Layer 3 of a small transformer language model trained on English Wikipedia (15 layers, counted from 0, width 64).
Take only the direct path to the model's output, skipping the later layers: a vector added to the residual stream pushes a token's score in proportion to its dot product with that token's output vector.

Output vectors of the tokens that the questions are about. A number n stands for n times 0.027.
" lb": 25 -23 8 5 58 -20 9 19 36 40 -29 0 -35 -22 -4 -1 -19 -9 -25 3 -8 2 -50 41 -1 -7 10 8 -24 20 58 11 -1 11 35 -28 -13 -18 27 -9 -31 1 28 28 21 -28 19 2 -10 -9 12 5 6 6 -39 12 -50 -16 -6 0 -21 26 -28 -6
"rical": 10 -19 57 11 45 -11 29 27 -55 28 -18 16 -25 -14 -7 15 -15 -42 -7 1 8 20 -9 24 -38 0 4 -19 -16 22 14 -29 29 47 20 -43 -15 -9 16 64 25 -15 -2 -3 30 -5 4 -6 -18 -7 23 6 6 -48 -5 44 -46 -68 -56 -2 5 6 -40 55
" dist": 13 4 22 5 2 11 12 -13 16 -5 -8 18 17 13 16 -5 2 -10 -20 -17 -24 8 13 -15 -3 -6 18 3 -4 19 -13 -13 22 -20 25 9 11 1 -5 -28 -4 6 23 8 3 -13 -2 -7 -16 -19 -12 15 2 -1 5 -8 -15 -24 -21 5 -1 -8 4 9
"Note": 14 -13 4 42 28 26 -12 11 -10 -4 36 37 5 1 -34 -14 19 -10 -22 -4 -13 20 13 -4 -10 -63 -4 -14 -37 31 -3 1 44 5 -25 33 -21 -20 -3 -11 -46 15 59 -17 39 34 4 -12 -4 10 26 14 -23 12 -45 -19 -24 -27 -42 -20 -19 11 20 38
"/": -8 -26 -18 -10 -4 6 -24 7 -25 -4 12 -5 12 -8 16 10 -5 -2 -1 23 -4 6 -13 25 -11 16 13 -10 1 -9 8 -1 -10 -30 13 23 4 0 16 -28 11 5 16 -3 -26 18 -3 12 9 7 12 -2 24 -10 6 -3 -16 22 -12 7 -9 -6 0 -12
" zone": 25 -8 28 -19 23 -27 -6 4 -21 -4 2 68 -4 -4 -2 18 13 -35 -9 17 17 -7 13 5 -37 -32 11 -15 -7 12 -1 -35 17 19 11 -13 -11 -9 38 -27 -15 -7 2 40 10 8 22 -4 41 -23 -12 9 -40 -16 -4 0 -36 30 -15 -15 -15 10 -26 48
"ruary": 40 -25 -22 8 56 11 8 18 -11 3 23 12 -46 -18 -4 11 40 -16 -4 -62 24 13 -43 28 -39 2 26 -31 -60 -4 -32 75 46 50 7 25 -25 -20 34 56 -23 12 73 44 -37 -47 7 -12 24 -10 19 -9 -47 20 -12 0 -46 14 -66 -7 -40 -22 -38 49
"–": 11 -5 -3 -25 16 14 -18 19 -18 -2 6 -5 16 -40 5 15 -10 -2 19 3 -8 -3 1 8 -10 1 9 -19 -16 7 9 -10 -14 -21 10 7 -13 -2 8 -5 -25 26 23 21 -30 20 -21 -2 3 14 11 -2 2 -18 10 -7 -9 13 6 9 15 26 -15 -5
"gr": -13 2 10 -9 -6 11 26 31 29 -1 -6 12 9 0 -24 -1 2 -20 30 4 -8 32 18 4 -15 7 -18 -13 15 15 -6 -21 29 -22 -10 10 -18 3 36 -9 -36 -31 9 21 17 -38 5 20 -8 -14 -26 5 -24 7 -12 -22 -8 2 -22 9 4 -9 24 13
"-b": 9 2 -17 3 -10 24 -10 13 8 -3 -16 1 6 -15 9 -14 -8 -13 -1 -19 -27 -14 25 9 -13 16 18 -19 -4 6 15 21 -9 -9 29 -6 9 2 11 13 -20 -26 10 25 -1 9 6 15 -12 9 1 16 -4 -23 0 -2 -18 2 -10 19 -20 -16 15 4
" =\n\n": 37 12 27 -3 13 21 -11 10 -11 18 32 -17 -9 -18 20 17 16 15 -22 -3 40 -6 -37 -11 -37 -29 55 29 -22 -15 21 -63 19 -25 14 13 -11 -16 48 -1 -10 -18 -33 15 20 18 26 -21 -20 11 -9 -3 -13 19 -15 14 -66 -16 -27 -25 31 -9 16 2
" minutes": 37 -7 -9 -9 50 10 -19 -8 15 8 20 9 -12 -14 10 14 -8 -12 -19 -16 -9 20 2 24 21 0 9 -55 -6 9 13 21 8 43 10 -23 -20 -12 -1 2 -49 -34 24 -8 27 -9 15 -13 6 -5 27 25 -26 -28 -4 20 -41 4 -1 -1 2 -6 -14 -6
"′": 22 -17 46 5 8 -3 -9 12 -14 1 0 20 20 8 3 31 -6 -23 -16 7 21 2 5 11 2 17 9 27 3 28 -27 -2 0 3 14 -28 -9 -23 17 -11 -1 7 -5 22 -20 -9 13 37 -39 -1 18 -6 -39 -33 -35 -10 9 -12 -22 -45 21 31 -44 10
" as": -2 10 13 -15 -8 42 -3 -16 16 -8 -19 8 12 -7 5 -2 -1 5 11 12 -17 -5 -9 -9 28 22 5 13 -11 -1 7 -31 -8 16 10 19 -6 7 -6 13 -32 9 -5 -12 27 8 -4 22 -7 18 -42 3 -11 -13 -4 -21 -21 10 11 -43 9 8 -10 9
",": 5 -10 -20 -18 -26 23 -13 -11 4 -17 5 -5 27 -1 22 11 -34 8 -21 11 5 25 -6 -12 23 27 -17 20 -7 -13 -10 -19 -10 -18 29 6 -8 12 10 2 3 11 -26 -4 -4 14 -36 -17 -17 14 -11 -2 6 -21 39 -20 8 34 6 9 18 6 8 2
";": 22 -19 -21 -29 21 -9 12 -9 -5 -15 23 7 -27 -23 22 4 -9 -1 -20 1 29 -12 -1 14 -4 -7 -22 34 18 -4 -16 -10 -1 -12 30 27 -16 1 4 -11 -12 -10 -24 2 0 15 -30 17 3 28 -2 -2 10 -1 8 2 7 16 12 -7 10 0 -18 8
" time": 6 17 -25 14 13 19 -25 -10 13 9 8 29 -9 -17 -7 0 5 -24 -13 7 -17 7 -6 26 5 12 -32 -17 -11 -3 5 8 13 52 -7 18 -14 6 -29 -19 -11 -16 -9 24 -2 18 6 -28 4 -19 9 20 -6 -18 -4 7 -9 36 9 10 -24 3 -1 -5
"ural": 3 -38 -12 15 -10 19 -18 -1 5 -1 -37 -7 -5 35 -3 29 -35 -25 3 41 0 40 -3 6 -38 -37 37 -8 -1 4 10 -13 13 5 27 -3 10 -14 19 6 -10 -15 -10 18 23 -15 -2 -37 0 -21 -6 7 6 21 5 47 -16 -9 -1 12 12 -35 -29 37
" chronology": 50 -23 -4 45 41 -1 30 -3 24 9 37 14 -61 -47 17 81 -4 -11 10 -52 21 -63 -11 41 -45 -25 15 0 -63 13 -53 -36 48 19 18 -18 27 -23 22 10 7 -16 9 1 93 6 35 -48 26 1 21 22 -23 20 -4 -13 -37 -88 -46 -13 -56 23 28 3
" prison": 12 -16 -17 -15 12 -17 -10 -2 -22 -1 13 23 1 17 -12 47 4 -6 22 -21 7 2 -7 9 11 -15 4 8 -21 3 14 34 16 26 5 -38 -2 0 2 -2 -7 -12 17 23 -8 -25 -19 -14 5 -15 -21 23 1 -6 -32 24 2 10 -29 10 -18 2 30 -10
"urb": -5 17 4 20 3 25 2 20 3 -6 -16 -3 -12 5 -25 -27 10 -25 41 -4 13 -20 -4 18 -4 12 10 -18 41 1 -2 11 17 11 10 -47 -30 -15 -1 28 18 -33 13 28 6 -44 2 -3 -15 -19 -16 11 7 -19 -8 9 -11 25 -23 0 -20 4 -6 41
"-h": -15 -6 -8 -9 20 18 9 16 30 5 -6 0 12 -24 8 -6 -6 -9 7 -10 -9 6 7 7 -24 10 5 -18 -8 17 11 9 1 -7 12 -11 -5 3 16 14 -23 -41 21 31 8 25 -18 18 10 29 -18 13 -7 -25 -13 -9 -27 -7 -11 13 3 -6 -15 -10
"c": -10 4 -13 5 -38 3 32 19 8 -12 -7 -4 11 5 -10 -4 -1 -5 -38 29 -27 17 9 -1 -25 30 -13 -5 -19 -2 -7 10 17 -23 28 17 -11 3 6 -15 13 4 -26 -4 11 10 -8 13 -22 2 -8 -1 1 -4 -3 5 4 9 1 33 6 -11 20 -11
" h": -18 2 -1 -8 11 13 -2 -1 14 0 -4 10 14 -16 13 8 0 8 -16 -4 -22 1 -13 16 -3 13 4 10 -2 16 16 9 -3 -15 7 -4 -5 9 4 -24 10 3 2 -3 3 9 -8 8 -24 -11 -10 12 -10 -22 -11 4 -33 5 10 18 6 14 -1 -11
":": 3 -31 0 -26 -2 58 -27 -10 -5 -20 -1 14 -9 -35 12 15 -17 6 7 26 35 -20 -8 28 -19 11 -27 5 3 -13 -21 0 3 -21 19 15 30 3 -5 -14 -10 31 -20 -2 0 -4 -22 5 30 -10 21 1 25 -18 18 4 -21 0 18 -16 21 7 -12 -8

Output weights of attention head 1. The head adds the sum of these rows, row i times number i of z. A number n stands for n times 0.0035.
o0: 9 12 15 -22 -34 -19 5 -44 13 32 10 -28 1 -1 -34 -17 18 10 36 10 -10 -27 -32 26 87 10 -26 -6 -12 -14 -45 80 -35 37 -6 11 -13 13 -57 -64 -18 -13 -4 -52 20 -1 -9 10 0 36 -36 44 55 36 -7 37 -11 11 52 -7 -24 7 -9 -17
o1: 49 11 4 -28 -37 -21 3 -1 15 12 -10 31 -13 17 -10 -4 49 6 -23 -7 -8 -36 -12 35 35 -8 3 18 4 -19 -46 36 30 -27 9 15 14 -19 10 -9 7 -7 -30 -28 25 -31 -1 32 -16 6 17 -1 -2 10 -11 -9 -5 5 18 -7 -15 -35 -17 33
o2: 5 4 23 16 -16 -1 23 1 18 -13 38 4 0 2 -6 -39 -3 3 -34 -10 -31 22 -29 8 -6 -30 1 2 13 14 -21 -1 24 5 5 42 36 8 -10 -4 30 1 -13 -7 -42 13 -16 20 -22 29 24 -17 -16 -1 -1 -25 -3 -7 0 -11 34 4 -30 -25
o3: 1 -9 -11 -41 4 -29 17 -27 -11 -26 -38 26 -26 8 -9 8 -7 -5 -10 -12 -2 -16 -17 28 -21 45 -10 -33 19 -9 2 26 -19 21 -5 46 -21 26 -6 -4 -34 0 28 49 3 -25 11 -10 17 0 -21 -15 42 27 -43 -1 -4 67 14 -34 51 0 1 24
o4: 13 -13 1 47 23 19 -28 39 -5 -18 21 14 20 2 28 -29 -22 24 -20 54 -9 -24 -18 -27 -40 -21 -10 20 26 8 24 -41 -44 4 18 -9 -24 14 15 -10 35 12 -17 12 20 -12 -3 8 -32 11 32 1 -17 -17 53 -9 -5 -7 -46 4 -24 -24 5 0
o5: 10 -35 -45 0 45 16 3 -1 6 -23 -12 -50 16 -37 71 0 -15 21 9 9 -7 82 -18 38 -11 3 7 -39 -38 -22 -10 3 -14 -20 34 22 -4 4 -36 -23 -13 -12 -9 0 37 15 -41 58 28 11 3 40 15 -6 -22 49 -35 -25 -14 -27 4 42 -11 -39
o6: 15 -17 -16 -36 2 -2 18 31 -7 -2 -10 -30 9 -23 2 38 -11 -16 -5 21 5 6 7 -6 0 -22 6 10 -3 15 32 -30 -16 46 46 -34 -15 -2 -16 6 10 1 -2 -34 -8 20 -4 13 -31 14 8 12 -10 -31 27 -3 -10 -31 -2 8 0 25 14 2
o7: -13 3 30 -3 -47 -13 13 23 7 10 -12 -9 13 -18 27 12 0 -4 -6 18 26 7 -22 -19 30 8 -4 -26 4 4 -5 -43 18 -2 -52 0 29 26 29 33 30 31 -43 -62 -13 35 -18 3 -6 13 18 -12 -37 9 29 -1 14 -19 -2 -12 13 19 -23 -16
o8: -1 19 -11 -30 -10 17 32 -2 -4 -50 36 -6 15 7 14 -4 6 3 -27 -2 8 -27 -27 -2 12 54 -4 59 25 -19 3 7 -26 -15 21 25 -2 -10 3 -31 -11 -12 -49 23 -11 -23 -63 28 -28 25 -7 45 45 -62 -22 -17 27 28 14 -22 21 2 -19 13
o9: -13 13 10 -7 0 -39 16 39 -18 17 8 -9 23 6 1 12 6 -4 -2 -55 -21 -23 -5 -4 16 -6 -21 30 1 12 1 22 2 5 -31 18 22 32 30 -8 -15 -13 -12 21 -21 4 -26 -26 4 7 -12 6 17 15 -42 -7 12 -32 17 -5 16 14 -8 20
o10: -8 4 32 7 24 -42 9 -2 17 -12 10 5 9 8 -64 -27 5 -5 -2 -11 -41 19 -6 12 -30 -21 -7 1 14 40 11 83 -32 75 39 -3 -36 -21 -68 -29 28 15 28 -16 -12 -7 2 15 -14 -3 11 -2 7 14 -26 -4 -25 -6 -2 4 12 36 -34 13
o11: 42 11 10 -4 -45 -3 -36 -24 20 -2 13 -4 13 32 -21 -40 41 30 11 -22 9 -34 -21 -33 57 -1 -10 45 -33 -25 -87 -1 -1 -40 28 19 27 40 -22 7 33 -43 4 -13 -27 35 1 40 -8 14 20 19 -19 -10 22 -40 31 12 -3 45 -45 -16 -9 -11
o12: 1 28 50 -21 9 -17 0 -23 -44 -7 -17 -4 10 -28 6 0 21 4 17 0 -4 -26 9 31 -1 21 28 10 10 3 19 -9 -42 36 -32 -9 -35 9 18 -12 -36 -13 -37 8 13 12 32 63 1 0 -34 -22 -2 41 -6 7 -27 -15 11 -28 43 2 -27 29
o13: -20 -6 45 -29 -31 -9 27 -65 26 57 -6 30 -9 61 -45 -3 25 31 -1 -44 21 39 57 -4 23 -46 23 6 -41 55 -35 -7 94 -8 -26 4 41 -46 2 16 -29 20 12 -42 -25 -13 41 -29 23 29 -14 -17 7 -35 -22 -18 -25 -59 6 27 9 21 -16 -49
o14: 19 -54 -30 -12 12 -41 -33 10 -24 1 -16 37 -29 2 -23 25 -6 -19 39 -4 -13 9 47 22 7 -32 -9 15 9 7 3 38 23 28 25 17 14 -13 -16 6 7 -35 30 -14 5 -1 62 -2 -1 6 -3 -15 20 9 -15 -16 -34 9 -39 8 3 12 -6 -10
o15: 21 -12 23 36 22 9 0 22 12 5 -31 42 -40 -1 51 -28 -24 -38 13 9 -23 -8 -23 10 -1 2 11 -36 22 21 -17 20 26 -51 -38 15 8 10 8 -5 -2 6 -14 -19 36 -46 -1 43 33 -9 -3 -12 32 12 -42 21 35 2 10 -56 -7 -35 -30 1
o16: 36 17 22 10 11 -31 13 0 23 -10 69 -38 5 0 -4 3 -6 64 -66 -18 41 -12 -19 18 9 24 3 39 -4 -66 -18 -3 13 -5 -21 0 14 -38 22 -22 -9 -16 -70 -16 36 3 -37 6 -17 22 -4 8 11 -2 -39 16 -11 -47 24 -31 44 -2 2 22
o17: 17 16 -27 12 14 12 -14 19 2 40 22 1 -8 6 22 6 -8 14 -4 -14 -13 18 17 -15 8 -19 -1 29 2 -8 -6 10 29 -30 13 -25 30 -41 19 -21 4 -25 -5 -1 12 16 8 3 2 -17 2 -40 14 -37 0 -5 -15 -28 2 12 3 -2 -4 -11
o18: 8 26 47 16 -26 11 11 49 -2 -22 58 -7 58 58 -62 -51 19 -2 -19 -15 15 70 33 -51 13 4 -18 -1 -31 -1 -4 79 34 -27 -25 -5 6 26 -29 2 -12 -15 -1 -45 21 -11 -19 36 -51 15 -13 23 -48 10 -28 -3 26 -75 34 10 -33 -24 -41 -9
o19: -14 -8 10 41 29 -5 35 48 6 -9 -35 -16 27 -39 1 26 29 -3 23 -10 25 -16 10 33 -18 3 42 -1 -31 27 21 -37 -11 -9 -8 -29 0 22 -6 15 17 24 -18 -51 -7 33 -16 14 0 -31 -6 -11 -6 26 -4 -14 -16 -53 -10 1 -43 14 -9 21
o20: -11 27 -8 17 -20 15 20 26 46 -2 40 -25 23 -27 -18 -4 5 6 -72 5 -27 43 6 21 -21 -17 -17 -32 -28 -39 -1 27 29 -46 18 -13 33 -5 15 -27 -30 37 -1 7 0 -10 -72 -6 -43 -7 31 13 -7 32 34 33 -25 -10 6 9 21 -13 33 16
o21: 8 3 5 10 -15 22 52 -6 23 -5 18 31 -18 22 -28 13 20 12 -3 -10 9 -27 0 -19 11 46 46 0 1 -6 -3 20 15 -77 -5 -10 22 -1 -19 -21 3 -19 3 -17 -14 -24 10 64 0 -9 -3 -23 37 -40 -14 -26 -16 -11 45 -15 -15 -4 -24 -12
o22: 13 -5 43 -20 7 -24 2 8 12 -12 -34 21 -3 3 0 -16 11 0 -14 -11 20 -17 -20 -9 0 -16 14 -9 6 -2 -6 -36 -19 14 -4 11 7 6 32 12 5 32 -17 -28 -29 14 -14 25 6 -4 14 -30 29 5 7 -18 8 16 -18 -8 38 -12 -39 25
o23: -9 34 52 53 21 8 -1 -16 11 8 13 -19 3 -16 25 -58 -30 -14 39 -29 -60 -4 -3 27 -17 -22 0 11 -38 -8 -59 22 49 -28 3 2 14 29 -81 14 -34 -22 31 42 -9 -39 -30 34 4 9 -1 48 -21 54 -8 16 23 -16 -5 -14 -24 -17 37 14
o24: -42 47 -6 -40 -22 10 32 4 -34 45 42 -47 30 13 -28 -5 -2 -24 65 -21 -34 -11 1 -2 40 -28 -34 34 -18 -7 -21 26 -7 88 16 -32 -25 10 -10 -18 -31 -26 12 54 -35 2 -11 -48 -44 -6 -34 1 20 -4 27 5 7 48 9 29 -14 -7 34 19
o25: -48 -19 44 14 32 -14 70 7 7 -20 -45 5 13 17 -63 -7 2 24 6 -23 11 -7 0 -6 21 23 -3 31 4 16 0 -28 17 -10 -27 35 14 -25 -31 18 -20 47 34 -25 -60 15 -25 18 -2 -16 -31 16 31 12 -13 -67 -23 14 2 4 -25 26 11 42
o26: 15 -11 -3 -36 -23 -28 10 20 -4 25 -12 -5 -21 -4 -13 48 24 -6 42 13 13 -67 -26 -21 69 6 2 33 16 -28 5 33 -32 24 6 -29 0 -56 6 -21 48 -10 -8 -36 19 -1 -14 -7 22 15 2 26 28 -29 7 8 7 -11 22 -19 -36 27 -14 -1
o27: -36 3 -25 -26 -8 -7 1 3 18 4 -5 22 0 17 -27 4 11 -3 34 -35 0 32 31 -21 -12 -29 -11 13 2 -22 -1 50 21 -8 42 19 8 -31 -18 35 -7 12 45 -7 -30 -25 -30 -30 14 2 26 39 -14 11 -12 -3 -16 18 -52 11 -13 -1 -15 26
o28: -9 6 -15 -29 -16 -9 20 21 -36 16 5 -21 14 27 2 39 -8 0 -14 -2 48 -7 28 -29 47 21 -35 59 28 -25 25 -30 29 -10 -48 15 2 -66 32 34 -13 0 -22 -11 5 -12 1 -60 24 8 -32 29 -21 -14 -21 -9 28 -24 37 -5 -16 -9 22 14
o29: -6 25 9 9 -8 -24 17 6 36 28 -2 -24 32 11 5 -11 24 -32 17 -24 -24 -3 10 6 35 -14 -27 20 -8 27 -29 -4 37 32 5 -41 -39 46 -40 -29 6 -21 -28 15 8 9 30 33 -4 26 -10 -33 -29 -30 -59 12 61 -16 11 -16 -31 16 -5 -3
o30: -13 -59 -35 -62 -32 21 6 -1 -27 -16 17 -20 -21 -10 10 60 -1 -24 -3 25 -22 40 -16 -19 -3 -20 19 -86 -19 -18 39 3 -66 -4 2 20 -15 10 74 14 9 -9 11 59 -18 -8 5 21 48 -5 32 28 -12 -2 24 64 -32 12 20 2 37 32 -7 -32
o31: -56 -36 -28 -25 -15 29 21 25 -34 -1 -59 34 8 5 18 8 -7 -11 80 1 -8 16 2 -46 14 1 -1 -18 5 27 41 -42 11 2 -29 -4 13 13 46 27 -13 22 27 29 1 10 5 -17 -1 6 -12 4 -10 -21 18 -17 12 2 -38 -9 -23 11 -2 -4

Each question shows a token from some text and the vector z that the head gathered there. A number n stands for n times 0.018.

",": -34 11 30 3 21 36 36 3 60 -16 15 -1 19 0 -16 -17 7 29 10 2 25 41 16 -42 -11 0 -30 -28 -52 31 -21 25
Pushed up most: "′"

"c": -6 -6 -22 3 21 73 65 -36 10 -84 -3 -57 7 31 21 -2 -4 30 -53 24 33 51 16 -39 -1 30 -28 -41 -58 3 -7 -6
Which two tokens does it push up most, strongest first? " lb", "rical"

"eng": -36 13 -12 16 14 34 38 3 35 -31 -26 -19 22 -33 9 -4 19 38 -64 8 18 19 30 -66 -15 1 -3 -42 -29 -1 -2 23
Which two tokens does it push up most, strongest first? " =\n\n", ":"

"-": -2 9 18 -3 -2 49 -9 -17 -7 -42 10 -4 21 65 -44 5 -64 4 -13 18 29 7 -14 58 9 28 -84 -10 -73 24 -66 38
Which two tokens does it push up most, strongest first? "Note", " dist"

" received": -12 27 -2 21 -5 34 14 -13 43 -22 -7 5 33 33 -14 -27 -16 9 -39 -4 0 19 4 -21 -3 12 -24 -11 -28 9 -25 33
Pushed up most: " as"

" \"": -19 23 -3 8 9 34 21 -36 33 -36 -14 3 5 -34 2 -11 -40 21 -43 -18 37 17 -23 13 12 -19 -27 -6 -45 2 -3 29
Pushed up most: "-b"

".": -34 -1 21 -17 28 49 20 3 54 -30 -16 9 19 11 -26 -24 22 33 -3 6 29 28 0 -20 -2 -2 -36 -28 -37 29 -25 31
Pushed up most: " =\n\n"

" ==\n\n": -2 14 13 -1 -2 51 -2 -16 -4 -43 7 -13 22 66 -37 3 -61 5 -27 16 27 6 -8 49 14 27 -72 -6 -67 19 -55 38
Pushed up most: "Note"

" ": -11 -10 -18 10 13 76 61 -42 16 -76 -2 -53 4 11 21 -5 -8 26 -49 18 32 46 6 -32 5 24 -31 -36 -55 4 6 -1
Pushed up most: " lb"

"7": -30 -24 -13 -6 2 77 60 -28 31 -34 17 -59 4 16 15 -40 22 44 -40 14 54 26 3 -55 11 16 -13 -3 -34 17 29 7
Which two tokens does it push up most, strongest first? " lb", "rical"

" composed": -12 18 18 15 1 54 4 -9 49 -19 -11 11 9 5 -3 -5 -12 28 -43 -14 10 22 -10 -12 -8 -9 -26 -19 -46 30 -22 39
Pushed up most: ":"

"}\n": -41 3 9 12 -4 40 28 -15 -21 -74 -7 -15 4 87 5 -30 -34 9 -71 21 4 17 4 -17 -26 24 -63 -9 -58 10 -50 37
Which two tokens does it push up most, strongest first? " chronology", "rical"

"et": -32 2 25 15 4 26 15 7 18 -43 -29 16 15 35 -8 -26 -13 7 -51 -6 1 8 11 -18 -19 11 -53 -33 -41 5 -37 40
Pushed up most: " =\n\n"

" (": -26 19 15 4 15 19 11 -6 23 -47 -11 3 16 8 -25 -4 -40 6 -9 7 32 28 -10 7 -9 14 -62 -27 -52 11 -44 33
Pushed up most: " dist"

" T": -42 -4 15 12 9 39 20 -19 3 -60 -9 -9 17 29 3 -20 -28 11 -45 18 7 14 0 -17 -19 15 -69 -27 -60 5 -37 39
Pushed up most: "rical"

" The": -41 -24 3 -15 20 51 38 9 19 -32 -14 -49 14 1 -11 -3 -15 23 -29 29 51 31 12 -14 -5 14 -45 -20 -49 9 8 21
Pushed up most: "rical"

"J": -41 10 10 -5 13 42 15 -3 19 -27 11 -31 28 36 -30 -16 -12 15 -6 25 44 12 4 11 2 37 -59 0 -34 17 -46 33
Pushed up most: "Note"

"1": -9 -19 -14 20 -18 69 33 -25 32 -27 -5 -54 24 11 8 -11 -2 26 -54 5 29 24 15 -36 24 30 -17 -17 -30 12 36 19
Pushed up most: " lb"

" c": -37 -4 15 17 9 42 20 -7 21 -55 -16 3 23 17 -4 -27 -11 11 -56 -3 -3 9 8 -26 -18 4 -49 -32 -47 5 -21 36
Pushed down most: " prison"

" a": -37 -15 -30 18 8 35 36 -47 25 -43 -16 -43 0 -46 15 -34 -35 8 -52 -23 47 -7 -26 -8 33 -32 -28 20 -26 6 32 18
Pushed up most: "ural"

" Balt": -23 4 -2 36 -6 20 23 -18 30 -23 -2 -26 29 -40 -7 -5 -50 -1 -50 -22 16 22 2 0 17 -3 -28 11 -40 17 25 36
Pushed up most: "–"

" p": -36 8 -5 20 25 43 41 -42 42 -56 16 -24 33 -30 5 -26 -5 19 -42 -8 22 28 -1 -34 -3 -12 -28 -26 -58 7 6 16
Pushed up most: " lb"

" the": -37 -14 -22 -2 27 40 48 -4 13 -29 -18 -55 20 -53 11 -5 -18 33 -47 16 37 18 3 -35 4 6 -16 -20 -27 3 5 44
Pushed up most: "rical"

" or": -10 7 21 16 2 0 20 14 41 -20 -32 12 36 -25 -16 -39 -27 -7 -24 -18 16 7 -5 -24 19 -4 -36 -25 -25 6 -6 51
Pushed up most: ","

" he": -33 6 -11 1 0 60 40 -29 53 -26 -8 -14 23 -24 -10 -16 -14 31 -2 -7 36 23 -10 -1 7 -2 -29 6 -20 17 -8 29
Pushed up most: "-h"

" works": -13 10 12 13 7 35 4 9 26 -36 -23 -1 33 27 -30 -9 -30 -6 -23 -12 2 -10 9 4 4 6 -54 -14 -32 4 -28 49
Pushed up most: " as"

".\n": -45 5 7 14 -9 39 35 -17 9 -52 4 -19 7 56 -7 -27 -43 4 -38 23 24 32 5 -5 -11 34 -56 11 -55 14 -33 47
Pushed down most: ";"

" A": -8 16 -2 18 -6 32 22 -23 49 -16 -10 -15 48 -35 -5 -26 -19 8 -31 8 38 13 -13 -15 19 3 -28 -14 -38 12 -1 40
Pushed up most: "–"

"9": -19 -27 -3 -6 0 76 58 -23 27 -31 19 -60 4 14 12 -34 24 39 -27 13 59 26 2 -40 16 20 -20 -7 -35 21 24 -1
Pushed down most: "urb"

"By": -29 -10 -19 6 6 35 36 -39 21 -50 -13 -36 -16 -21 10 -37 -13 20 -42 -22 66 0 -24 -9 33 -26 -33 9 -29 4 13 -8
Pushed down most: "′"

" g": -12 -12 2 11 1 79 45 -34 28 -40 6 -43 16 -4 22 -2 12 36 -48 11 27 30 7 -32 3 11 -21 -38 -52 20 18 6
Pushed up most: " lb"

"an": -28 7 -9 7 7 38 45 17 21 -30 -26 -15 10 -15 11 -8 13 34 -71 11 14 20 28 -54 -9 -2 7 -43 -36 7 11 20
Pushed up most: " =\n\n"

"0": -52 -11 -10 22 12 41 48 -30 34 -38 9 -39 18 -15 9 -40 -6 33 -49 -6 24 18 15 -75 2 7 -28 -14 -36 -11 23 36
Pushed down most: "Note"

"oss": -30 12 5 19 15 11 12 4 54 -30 -19 12 26 -15 -23 -26 0 6 -20 -20 25 9 19 -28 -7 -2 -39 -2 -29 0 -26 27
Pushed down most: " chronology"

"os": -37 20 9 23 -6 40 30 7 47 -35 -26 0 12 17 -3 -7 -2 32 -68 -10 1 48 19 -49 -27 7 -4 -25 -31 15 -3 42
Pushed up most: ":"

")": -12 -15 5 7 -24 64 47 -17 19 -21 3 -46 0 40 22 -22 19 40 -35 19 45 41 12 -46 13 44 -18 -25 -30 25 12 4
Pushed down most: "urb"

" by": 1 24 -3 24 -18 31 23 -17 36 -15 -2 -1 23 -6 -1 -28 -24 4 -26 -30 21 -7 -16 -1 24 -12 -27 9 -23 35 -16 35
Pushed up most: " time"

" and": -26 12 2 14 19 14 26 -9 46 -15 -4 9 34 -24 -5 -33 -2 24 -27 -25 18 4 11 -41 -4 -3 -25 -17 -31 7 -23 39
Pushed up most: ","

"rix": -46 8 11 14 4 41 28 -7 21 -56 -17 1 16 31 2 -27 -14 20 -64 6 8 29 8 -33 -25 4 -40 -24 -55 6 -17 38
Pushed down most: " prison"

"ours": -25 -14 4 -5 6 56 36 -1 32 -27 -13 -36 19 12 -3 -5 8 33 -34 13 40 34 15 -20 -3 13 -29 -28 -40 9 9 7
Pushed up most: " =\n\n"